Layer 5 of a small transformer language model trained on English Wikipedia (9 layers, counted from 0, width 128).
A neuron's activation on a vector x is squared ReLU(weights . x), where the dot is the dot product.

Input weights of the MLP neurons that the questions are about. A number n stands for (n - 500) times 0.00058.
n0: 597 408 339 200 322 597 488 534 735 454 476 737 579 292 341 615 431 641 287 516 264 371 467 599 433 711 594 525 879 460 284 294 586 226 634 435 528 483 723 400 545 549 712 694 548 479 407 513 627 558 442 678 537 358 813 409 388 460 341 525 533 583 496 421 715 442 686 724 521 444 561 500 508 630 658 617 500 569 571 402 695 541 370 243 484 597 479 728 520 371 545 378 496 639 517 475 768 585 676 322 492 463 297 639 372 642 779 430 525 435 284 512 616 475 627 406 359 458 534 279 405 487 347 541 538 476 597 216
n51: 579 545 552 540 368 685 588 525 722 554 449 844 608 527 353 562 357 622 339 353 614 575 646 658 410 706 571 683 551 241 517 642 701 224 463 700 330 520 405 525 302 496 439 449 720 649 395 817 411 556 451 585 305 459 468 460 49 350 571 529 439 622 435 402 472 363 456 552 396 438 548 629 683 361 545 467 306 568 639 461 466 512 492 430 402 356 492 712 576 459 625 376 508 244 487 678 569 667 455 666 740 511 561 417 574 705 357 565 573 481 296 484 447 705 678 429 178 500 421 387 362 615 520 363 471 580 698 525
n141: 574 558 358 473 645 365 694 669 343 562 462 191 778 632 448 547 377 452 554 482 534 432 597 442 512 438 422 488 571 491 423 532 593 468 543 431 473 436 506 552 591 478 396 438 556 412 597 537 532 512 640 539 524 518 360 515 442 515 779 553 503 506 676 537 712 503 527 464 481 526 500 435 555 382 637 421 455 464 472 341 397 662 390 629 485 389 470 461 485 576 386 420 645 475 432 313 645 473 325 530 463 532 524 602 638 601 649 624 658 542 581 560 479 209 645 419 522 380 491 460 509 662 518 431 574 515 435 413
n165: 337 408 552 469 284 624 616 493 542 674 557 536 550 352 419 457 569 462 500 486 419 642 597 361 388 568 313 388 412 379 418 293 528 306 479 565 337 413 447 377 600 538 448 412 591 517 470 546 523 272 647 691 583 461 637 424 503 497 583 539 434 675 549 482 573 497 619 503 411 574 510 563 683 553 566 297 555 531 461 421 402 545 349 472 369 814 535 414 748 340 486 543 542 408 314 587 275 449 514 507 216 568 271 546 698 384 448 500 368 481 654 721 663 445 470 482 478 247 610 475 673 675 524 390 599 305 489 500
n168: 684 538 635 661 496 427 407 523 389 331 453 612 543 387 295 770 594 530 355 397 430 709 489 594 245 482 449 379 511 482 596 658 694 547 500 489 463 749 377 481 650 517 470 537 588 387 640 435 594 736 360 556 410 492 585 519 428 515 445 488 621 515 699 304 684 703 231 359 446 500 571 458 457 686 492 599 230 463 588 411 603 507 428 630 697 687 382 522 653 564 455 431 186 431 577 275 496 548 569 549 454 587 270 408 365 603 500 650 715 706 444 766 545 451 532 535 539 275 492 554 335 329 584 660 454 533 511 415
n206: 511 473 574 418 210 637 603 246 367 431 561 527 439 561 440 676 322 698 581 548 462 613 325 616 345 595 512 387 562 388 638 518 723 461 613 356 270 728 606 609 418 602 714 489 696 519 574 549 504 452 609 750 440 436 639 679 799 631 601 733 534 703 429 581 340 411 288 500 577 583 618 516 597 443 800 492 373 408 417 392 475 474 432 413 652 553 553 511 574 661 478 549 443 530 519 507 377 595 485 530 531 437 672 313 366 625 571 548 702 552 452 526 679 415 443 588 458 564 198 573 556 474 624 485 818 441 530 389
n296: 633 240 324 504 431 661 637 335 523 362 590 581 583 525 374 542 500 572 563 385 539 596 222 436 439 673 679 405 485 420 369 787 440 601 656 530 522 515 726 473 455 377 500 441 365 384 252 542 464 361 553 447 643 382 530 402 621 427 535 319 606 307 670 395 549 451 577 619 183 493 582 533 392 479 640 576 320 712 218 411 518 440 371 151 595 450 542 671 604 587 515 408 557 746 535 556 279 611 496 783 473 436 372 550 343 656 489 515 549 441 504 474 455 642 468 632 446 580 330 391 237 576 522 478 435 359 534 531
n308: 485 288 591 285 467 334 616 527 404 686 708 500 380 416 630 694 476 546 789 485 621 530 538 291 596 507 441 226 452 452 659 574 534 416 473 590 600 489 396 423 538 294 660 537 518 776 470 504 660 496 645 758 610 592 705 595 397 312 398 655 584 389 625 457 295 689 337 593 391 602 594 425 616 745 648 416 553 403 373 350 586 609 481 342 746 508 469 421 447 527 556 523 257 403 449 379 564 519 592 489 333 803 458 558 691 389 427 356 557 489 541 560 485 432 678 527 590 408 551 297 371 534 393 451 292 470 554 418
n323: 435 685 708 614 385 662 526 189 514 432 244 468 453 406 626 495 380 536 482 395 562 712 389 438 527 417 688 429 630 350 509 626 447 304 558 456 496 549 486 531 588 560 522 310 504 593 412 279 683 553 375 389 673 639 622 500 571 323 325 446 616 290 438 431 389 580 322 561 591 551 496 642 402 276 313 227 566 640 410 446 345 816 567 491 810 599 853 391 250 326 447 663 315 378 427 513 575 487 536 558 640 587 575 251 715 576 688 407 451 945 229 443 291 355 653 532 532 572 495 368 912 388 431 526 644 513 252 213
n386: 531 385 521 535 361 367 552 460 550 688 548 800 537 432 328 562 559 560 518 479 556 493 443 525 611 462 390 760 521 459 442 424 711 626 543 472 393 539 367 482 327 413 678 721 675 521 466 414 554 444 507 532 567 651 772 468 333 583 559 493 857 479 351 454 489 624 445 626 293 527 454 549 554 487 226 532 398 402 407 289 520 570 389 294 507 421 825 434 472 493 549 576 464 388 584 539 581 503 288 422 442 635 450 504 579 264 429 302 603 569 563 518 504 676 507 566 416 453 460 624 288 718 603 493 554 451 291 620
n402: 432 416 539 418 421 575 453 571 385 558 563 473 583 214 535 406 464 417 353 303 398 717 530 426 491 747 860 408 279 441 580 606 219 412 641 530 581 487 456 518 379 536 373 589 373 444 391 243 617 461 92 709 583 562 457 444 740 275 423 389 601 605 491 372 730 417 534 483 321 433 642 722 684 566 456 640 513 431 333 515 311 724 605 491 361 611 548 788 457 483 509 660 451 682 634 496 483 944 540 526 704 685 387 727 702 513 531 292 683 407 586 305 618 547 500 437 590 593 170 657 491 566 470 750 443 187 588 469
n408: 623 393 571 400 609 372 488 393 726 234 508 418 592 606 475 608 710 702 629 261 524 278 517 832 441 500 743 432 463 358 603 672 433 443 415 641 693 529 517 517 772 485 657 726 606 466 140 710 694 529 419 391 567 428 727 496 449 422 522 285 521 720 580 376 286 374 669 657 643 573 579 551 544 640 639 403 534 533 270 504 468 275 424 350 655 342 597 670 379 407 342 286 397 663 630 634 211 331 283 673 547 496 374 461 459 313 322 391 475 477 583 525 639 392 412 690 331 619 431 708 408 351 553 437 351 467 466 401
n508: 299 437 542 442 496 433 561 299 571 334 493 282 648 410 363 762 516 403 623 325 460 526 581 484 249 432 484 590 409 598 587 519 658 444 555 546 545 605 417 637 546 496 504 530 361 689 490 70 478 639 731 651 523 637 550 562 446 262 528 674 461 726 694 386 581 581 568 653 428 459 339 443 511 614 387 445 307 496 480 286 584 442 351 449 368 752 750 630 254 259 465 476 370 326 400 376 600 557 661 617 579 448 306 591 658 257 398 647 582 648 485 577 442 342 537 600 636 641 377 604 306 430 553 546 598 680 543 460
n509: 391 608 646 509 355 608 658 523 654 804 645 586 717 569 563 669 126 504 509 535 471 470 669 602 545 622 325 518 556 509 227 548 606 368 406 575 504 366 541 487 651 464 500 843 418 668 462 396 406 451 307 353 367 527 854 580 460 578 643 632 764 679 438 384 558 411 461 482 733 376 324 972 641 492 139 267 389 478 675 570 500 430 572 518 517 419 401 645 632 125 465 500 541 446 418 385 478 417 572 304 450 539 584 568 590 576 657 465 616 401 426 553 251 606 360 463 339 428 368 875 229 388 348 562 405 684 595 268
n524: 324 598 696 155 247 781 566 308 534 680 657 697 412 265 390 453 487 542 450 405 535 668 274 424 470 410 535 635 435 321 436 660 637 532 309 488 246 408 393 852 454 458 411 504 577 517 456 453 758 471 508 651 756 733 376 533 605 341 491 599 618 601 701 507 219 483 447 475 487 528 338 464 488 344 639 593 504 541 254 331 291 458 669 65 415 453 475 512 467 647 537 273 513 701 586 383 500 586 606 475 354 519 471 479 557 347 361 387 605 516 545 508 479 413 392 522 561 288 203 513 312 555 610 355 747 318 457 461
n589: 646 665 322 200 307 522 422 375 629 616 483 451 525 386 323 446 323 452 699 534 549 462 631 356 549 453 514 548 453 381 267 568 670 483 487 483 393 522 331 752 347 329 288 756 449 352 424 438 622 674 438 456 509 611 440 439 399 534 228 818 500 421 430 511 242 535 723 578 257 508 227 489 550 371 566 310 387 832 487 358 352 691 456 625 394 442 447 746 487 535 561 299 482 473 766 147 391 612 372 684 379 582 277 478 707 721 478 461 338 606 353 570 548 517 831 401 252 673 451 320 408 712 415 617 478 703 384 249

Each question shows a token from some text and the vector x that enters the MLP there. A number n stands for (n - 500) times 0.0099.

" British": 539 520 497 542 524 492 476 558 457 518 451 499 431 613 453 464 533 540 545 442 528 546 559 494 432 409 493 510 591 582 503 508 524 555 496 506 558 537 386 399 522 547 486 500 471 578 704 425 524 448 482 588 564 468 489 556 451 502 545 497 422 514 576 549 576 376 556 523 479 405 518 227 490 503 515 515 512 486 467 525 544 395 553 577 422 508 510 438 529 433 505 482 462 574 408 492 519 533 551 455 460 339 486 514 514 530 615 489 392 449 562 466 440 500 569 511 563 524 489 491 482 517 512 560 482 488 521 389
Which neuron lights up most? n508

" political": 507 568 540 523 485 430 562 476 418 564 541 441 450 503 462 509 467 567 536 406 506 509 523 433 570 430 525 549 610 625 470 474 536 504 417 458 552 593 505 433 492 513 447 463 516 414 694 502 469 434 519 533 541 474 355 427 490 514 502 627 447 522 451 632 524 420 591 509 441 423 488 308 463 537 427 494 504 400 506 634 462 525 595 503 404 449 519 460 471 494 530 478 412 599 441 600 533 426 501 536 510 596 462 524 471 504 611 466 494 363 473 479 404 512 346 475 648 556 530 502 480 423 402 515 485 545 430 510
The most active neuron and its activation: n141, at about 0.054

"able": 590 553 545 514 490 548 525 597 399 382 415 476 409 507 460 570 417 483 483 462 618 487 574 549 495 428 473 544 381 464 463 518 526 450 525 441 469 476 494 544 464 517 504 573 427 593 530 499 503 554 483 487 523 607 502 459 495 463 598 603 488 496 392 588 508 572 517 518 590 465 476 295 402 482 444 530 504 325 446 843 419 567 474 448 471 487 446 532 510 495 451 484 492 436 515 632 392 480 519 504 567 462 507 325 514 574 524 440 468 592 507 499 491 415 463 513 425 419 438 586 539 543 439 554 479 526 399 631
The most active neuron and its activation: n323, at about 0.27

"C": 652 364 531 385 610 486 420 583 518 420 557 513 477 408 507 466 486 535 548 536 509 521 477 534 540 552 546 457 502 662 434 443 477 522 588 532 555 526 492 416 605 535 456 449 539 496 709 669 486 478 492 641 389 472 422 611 465 547 452 535 616 479 514 488 488 476 519 537 500 478 518 384 496 502 528 453 543 357 402 543 458 434 416 524 400 490 456 452 450 562 447 531 543 537 524 524 473 555 537 449 531 266 506 551 385 495 598 494 486 430 486 472 403 481 558 408 519 578 544 463 467 585 539 507 486 472 535 599
Which neuron lights up most? n0

"ad": 548 596 395 534 451 549 449 444 495 539 474 486 394 621 456 544 387 566 480 452 586 567 577 503 526 475 580 510 514 551 537 505 475 488 580 542 520 525 481 366 559 609 480 394 563 551 660 420 406 507 519 538 566 509 542 491 486 563 512 592 441 437 273 605 489 472 528 589 530 436 442 367 530 425 371 523 523 372 522 550 372 637 467 449 459 510 469 561 508 574 534 496 439 518 421 519 560 374 476 469 500 463 550 398 478 504 481 445 531 432 512 479 475 440 543 618 518 595 438 466 541 497 353 517 448 505 468 375
Which neuron lights up most? n323

"–": 451 490 547 355 465 518 308 460 530 599 555 538 347 560 417 494 485 391 519 478 564 543 476 532 524 487 476 470 401 405 580 528 488 534 505 491 605 520 552 529 487 570 515 514 495 572 602 526 490 455 591 549 529 528 531 507 504 465 535 429 485 509 294 535 431 452 437 528 549 484 508 218 399 546 547 502 569 519 505 439 511 481 511 559 461 480 450 520 465 540 475 518 481 550 471 541 483 498 545 465 494 410 484 552 533 582 471 479 551 442 498 570 464 521 412 528 458 568 491 504 397 446 486 518 505 491 519 534
Which neuron lights up most? n524

"8": 508 548 414 513 554 440 486 478 497 611 548 542 541 621 559 436 670 516 484 554 470 610 508 469 598 525 457 599 362 491 521 571 513 596 510 520 534 581 546 506 580 508 469 426 438 543 516 547 475 524 540 521 538 519 390 431 448 412 499 511 549 466 577 514 526 560 492 395 426 419 435 314 372 564 591 495 607 479 430 706 562 531 559 463 445 563 504 455 439 528 410 423 559 528 494 541 471 463 528 419 558 404 482 528 318 471 567 500 520 447 505 538 458 713 372 543 471 489 465 477 514 499 529 504 400 492 495 577
Which neuron lights up most? n296

"cre": 581 529 528 412 487 615 502 520 542 525 469 511 403 563 537 426 413 504 485 527 601 553 557 382 570 472 563 485 483 587 453 541 383 623 427 530 494 620 508 433 497 481 536 513 546 425 671 418 510 541 603 468 489 508 469 506 583 551 551 537 473 523 247 623 478 441 509 492 515 556 478 399 569 479 439 592 432 547 464 540 420 499 477 552 451 468 531 421 480 455 461 504 420 515 520 629 546 425 503 548 454 528 560 487 507 500 614 410 478 563 476 386 481 522 509 423 551 476 363 612 546 549 311 513 511 546 548 584
Which two neurons fire most, strongest first? n323, n206

"air": 642 466 528 722 458 516 503 487 445 614 444 502 443 651 413 484 431 472 595 462 599 519 500 567 541 545 424 484 580 734 428 450 467 438 517 487 518 490 564 595 432 552 542 487 525 377 675 409 558 520 605 587 532 483 507 460 430 539 511 487 435 419 581 502 524 457 518 466 541 501 446 381 303 523 618 532 469 500 510 633 480 411 454 532 473 555 435 386 528 511 483 540 452 503 589 468 443 360 475 459 457 527 481 422 369 514 505 543 518 462 555 421 461 508 440 498 505 419 590 496 509 563 496 599 473 494 436 538
Which two neurons fire most, strongest first? n168, n141

"er": 458 554 436 427 501 567 442 524 459 492 522 534 411 627 558 519 419 575 650 541 507 462 546 496 545 507 561 579 491 776 462 504 480 478 659 477 517 540 505 500 599 637 499 509 513 505 632 494 390 517 531 419 481 574 649 429 527 493 536 547 439 421 342 560 452 571 522 503 595 349 426 440 593 537 418 415 502 449 569 767 345 511 522 510 535 480 445 506 556 483 436 512 335 551 503 525 532 581 545 408 514 538 631 488 516 374 538 385 472 583 499 490 542 502 401 487 481 521 453 554 495 435 402 518 448 556 481 486
Which neuron lights up most? n509

"0": 506 559 495 430 559 545 448 468 530 591 559 522 405 620 560 397 505 511 549 613 524 581 503 564 621 475 574 531 307 486 502 583 429 578 494 508 596 568 546 483 548 446 488 509 469 525 529 470 477 537 564 563 554 479 447 425 470 410 420 508 589 501 399 596 448 493 502 472 534 398 529 341 449 500 516 519 495 406 405 645 442 566 544 465 470 572 447 607 457 447 350 434 463 450 469 627 519 541 536 482 550 577 464 587 380 494 556 437 497 206 556 497 425 617 435 445 514 516 372 498 485 368 517 501 414 500 462 546
The most active neuron and its activation: n402, at about 1.3

" ": 496 427 492 530 569 520 231 447 420 467 476 505 449 586 471 483 543 436 537 588 500 515 561 523 470 465 369 505 467 529 531 430 492 453 412 456 448 485 488 467 450 553 465 486 548 506 438 615 385 486 550 494 548 533 465 530 473 452 572 656 493 442 291 446 503 456 427 495 475 471 438 326 418 412 536 497 503 503 497 625 418 468 453 509 501 515 517 503 484 501 414 463 586 407 557 577 505 455 530 391 459 421 437 412 562 426 513 492 431 350 563 452 500 580 483 500 565 517 455 591 474 522 505 494 506 548 397 445
Which neuron lights up most? n386

"-": 615 515 517 544 466 549 365 464 498 515 527 605 283 469 506 497 468 476 569 596 700 539 464 461 503 534 536 521 511 446 589 458 497 675 543 416 471 521 565 560 376 644 485 479 497 489 539 521 513 479 638 543 433 464 447 443 450 462 587 620 382 534 434 484 453 486 433 561 542 501 448 403 515 486 475 437 538 433 518 675 410 568 579 637 321 467 450 481 457 488 572 574 521 451 596 425 416 444 553 525 518 442 588 475 467 401 447 466 463 533 437 469 497 578 550 534 487 415 509 475 522 573 561 522 519 586 547 599
Which three neurons fire most, strongest first? n51, n206, n589

" Kansas": 589 504 473 474 632 489 471 517 486 458 535 502 403 481 436 467 622 537 470 473 565 263 566 562 593 511 482 504 591 544 511 432 445 537 538 421 596 565 441 404 494 572 495 462 582 492 668 591 488 451 529 456 508 601 527 492 455 450 548 467 389 480 466 617 469 473 512 534 500 440 490 312 390 520 386 457 491 439 453 552 570 446 349 514 488 559 505 560 491 475 459 445 547 477 529 595 545 438 612 472 548 409 416 413 423 447 605 519 543 518 516 412 479 492 507 420 534 613 508 388 507 443 460 605 589 476 438 526
The most active neuron and its activation: n0, at about 0.42

",": 520 553 446 450 478 517 611 470 470 535 488 544 569 555 513 499 403 494 572 599 535 532 463 435 480 406 388 498 537 507 494 460 424 560 536 555 541 525 541 398 533 677 485 405 414 526 653 539 448 426 569 459 543 545 567 566 491 501 543 508 513 480 444 550 484 562 473 480 489 460 487 224 449 486 532 428 510 531 446 335 376 543 415 508 564 483 490 563 526 539 506 501 496 547 608 493 500 416 547 519 543 387 526 455 412 502 522 499 534 355 500 429 524 463 411 434 473 538 482 469 500 494 500 468 527 436 478 517
Which three neurons fire most, strongest first? n206, n141, n296

"ty": 571 520 456 509 491 514 592 557 523 536 504 581 514 532 486 481 478 570 528 489 483 536 477 456 610 428 490 525 522 650 510 496 554 672 468 457 449 516 448 508 606 465 413 512 515 487 625 501 461 531 461 407 351 530 401 490 578 419 484 498 467 466 687 545 466 494 486 494 454 456 467 238 484 572 414 501 537 497 442 883 414 525 518 508 442 452 485 463 428 516 504 455 489 495 593 524 380 482 491 437 467 433 560 489 466 565 422 477 473 553 496 499 484 575 439 550 469 525 459 511 553 474 553 526 547 519 460 561
Which neuron lights up most? n524

" as": 449 485 564 572 480 470 504 504 478 495 493 589 456 531 473 491 569 460 516 523 588 627 526 504 541 404 507 501 478 408 479 457 515 506 433 576 450 486 460 550 543 492 436 471 502 512 554 517 516 451 526 472 538 441 536 492 476 543 560 541 538 466 503 520 531 532 538 475 480 427 538 142 510 587 468 451 516 397 495 706 459 554 432 531 490 527 578 543 531 538 500 544 468 393 512 453 507 495 492 472 525 358 474 457 482 559 410 449 469 431 470 581 506 462 465 553 521 526 544 452 487 526 453 490 508 465 525 531
The most active neuron and its activation: n165, at about 0.3

" around": 534 534 448 581 604 482 546 511 578 521 506 465 368 445 472 471 498 481 452 515 602 408 544 452 559 410 543 497 512 584 544 517 535 407 494 450 464 497 537 509 440 537 447 436 554 517 565 484 414 514 525 448 598 485 500 557 559 528 591 564 576 474 498 458 526 516 494 526 545 478 504 150 516 469 486 508 471 523 492 580 515 483 503 471 533 461 495 539 503 525 580 468 618 586 450 583 472 573 526 428 500 352 502 478 530 522 482 485 522 573 512 509 511 511 507 514 524 499 504 560 454 437 463 530 489 551 395 535
Which neuron lights up most? n141

" together": 543 527 497 403 453 559 503 465 545 490 424 582 486 525 489 480 562 516 517 523 538 387 524 459 466 477 561 568 469 367 569 532 476 488 524 475 517 509 574 481 489 446 483 508 510 491 687 536 444 477 505 452 507 495 512 505 476 507 512 518 491 568 425 473 416 500 463 490 440 416 466 142 474 557 557 474 478 423 446 464 525 495 451 533 438 478 519 559 489 575 565 482 612 514 526 558 465 488 500 505 524 405 511 448 550 510 465 498 504 472 475 501 497 494 534 479 502 526 515 448 504 450 529 573 545 480 471 478
Which three neurons fire most, strongest first? n589, n206, n51

" which": 451 508 515 451 417 512 513 498 532 530 522 540 489 481 491 477 505 493 452 494 562 432 521 473 490 476 538 561 467 367 492 462 489 494 459 544 518 469 502 500 487 495 524 521 481 512 640 493 438 465 491 525 464 487 506 500 530 489 490 529 574 536 347 449 524 491 457 443 493 523 509 96 449 445 526 490 488 531 510 476 500 482 452 516 534 500 448 513 488 476 507 514 528 489 531 471 494 504 516 473 471 371 461 488 564 531 511 496 505 419 475 545 514 441 500 524 509 519 466 472 476 470 493 528 482 507 485 458
Which neuron lights up most? n589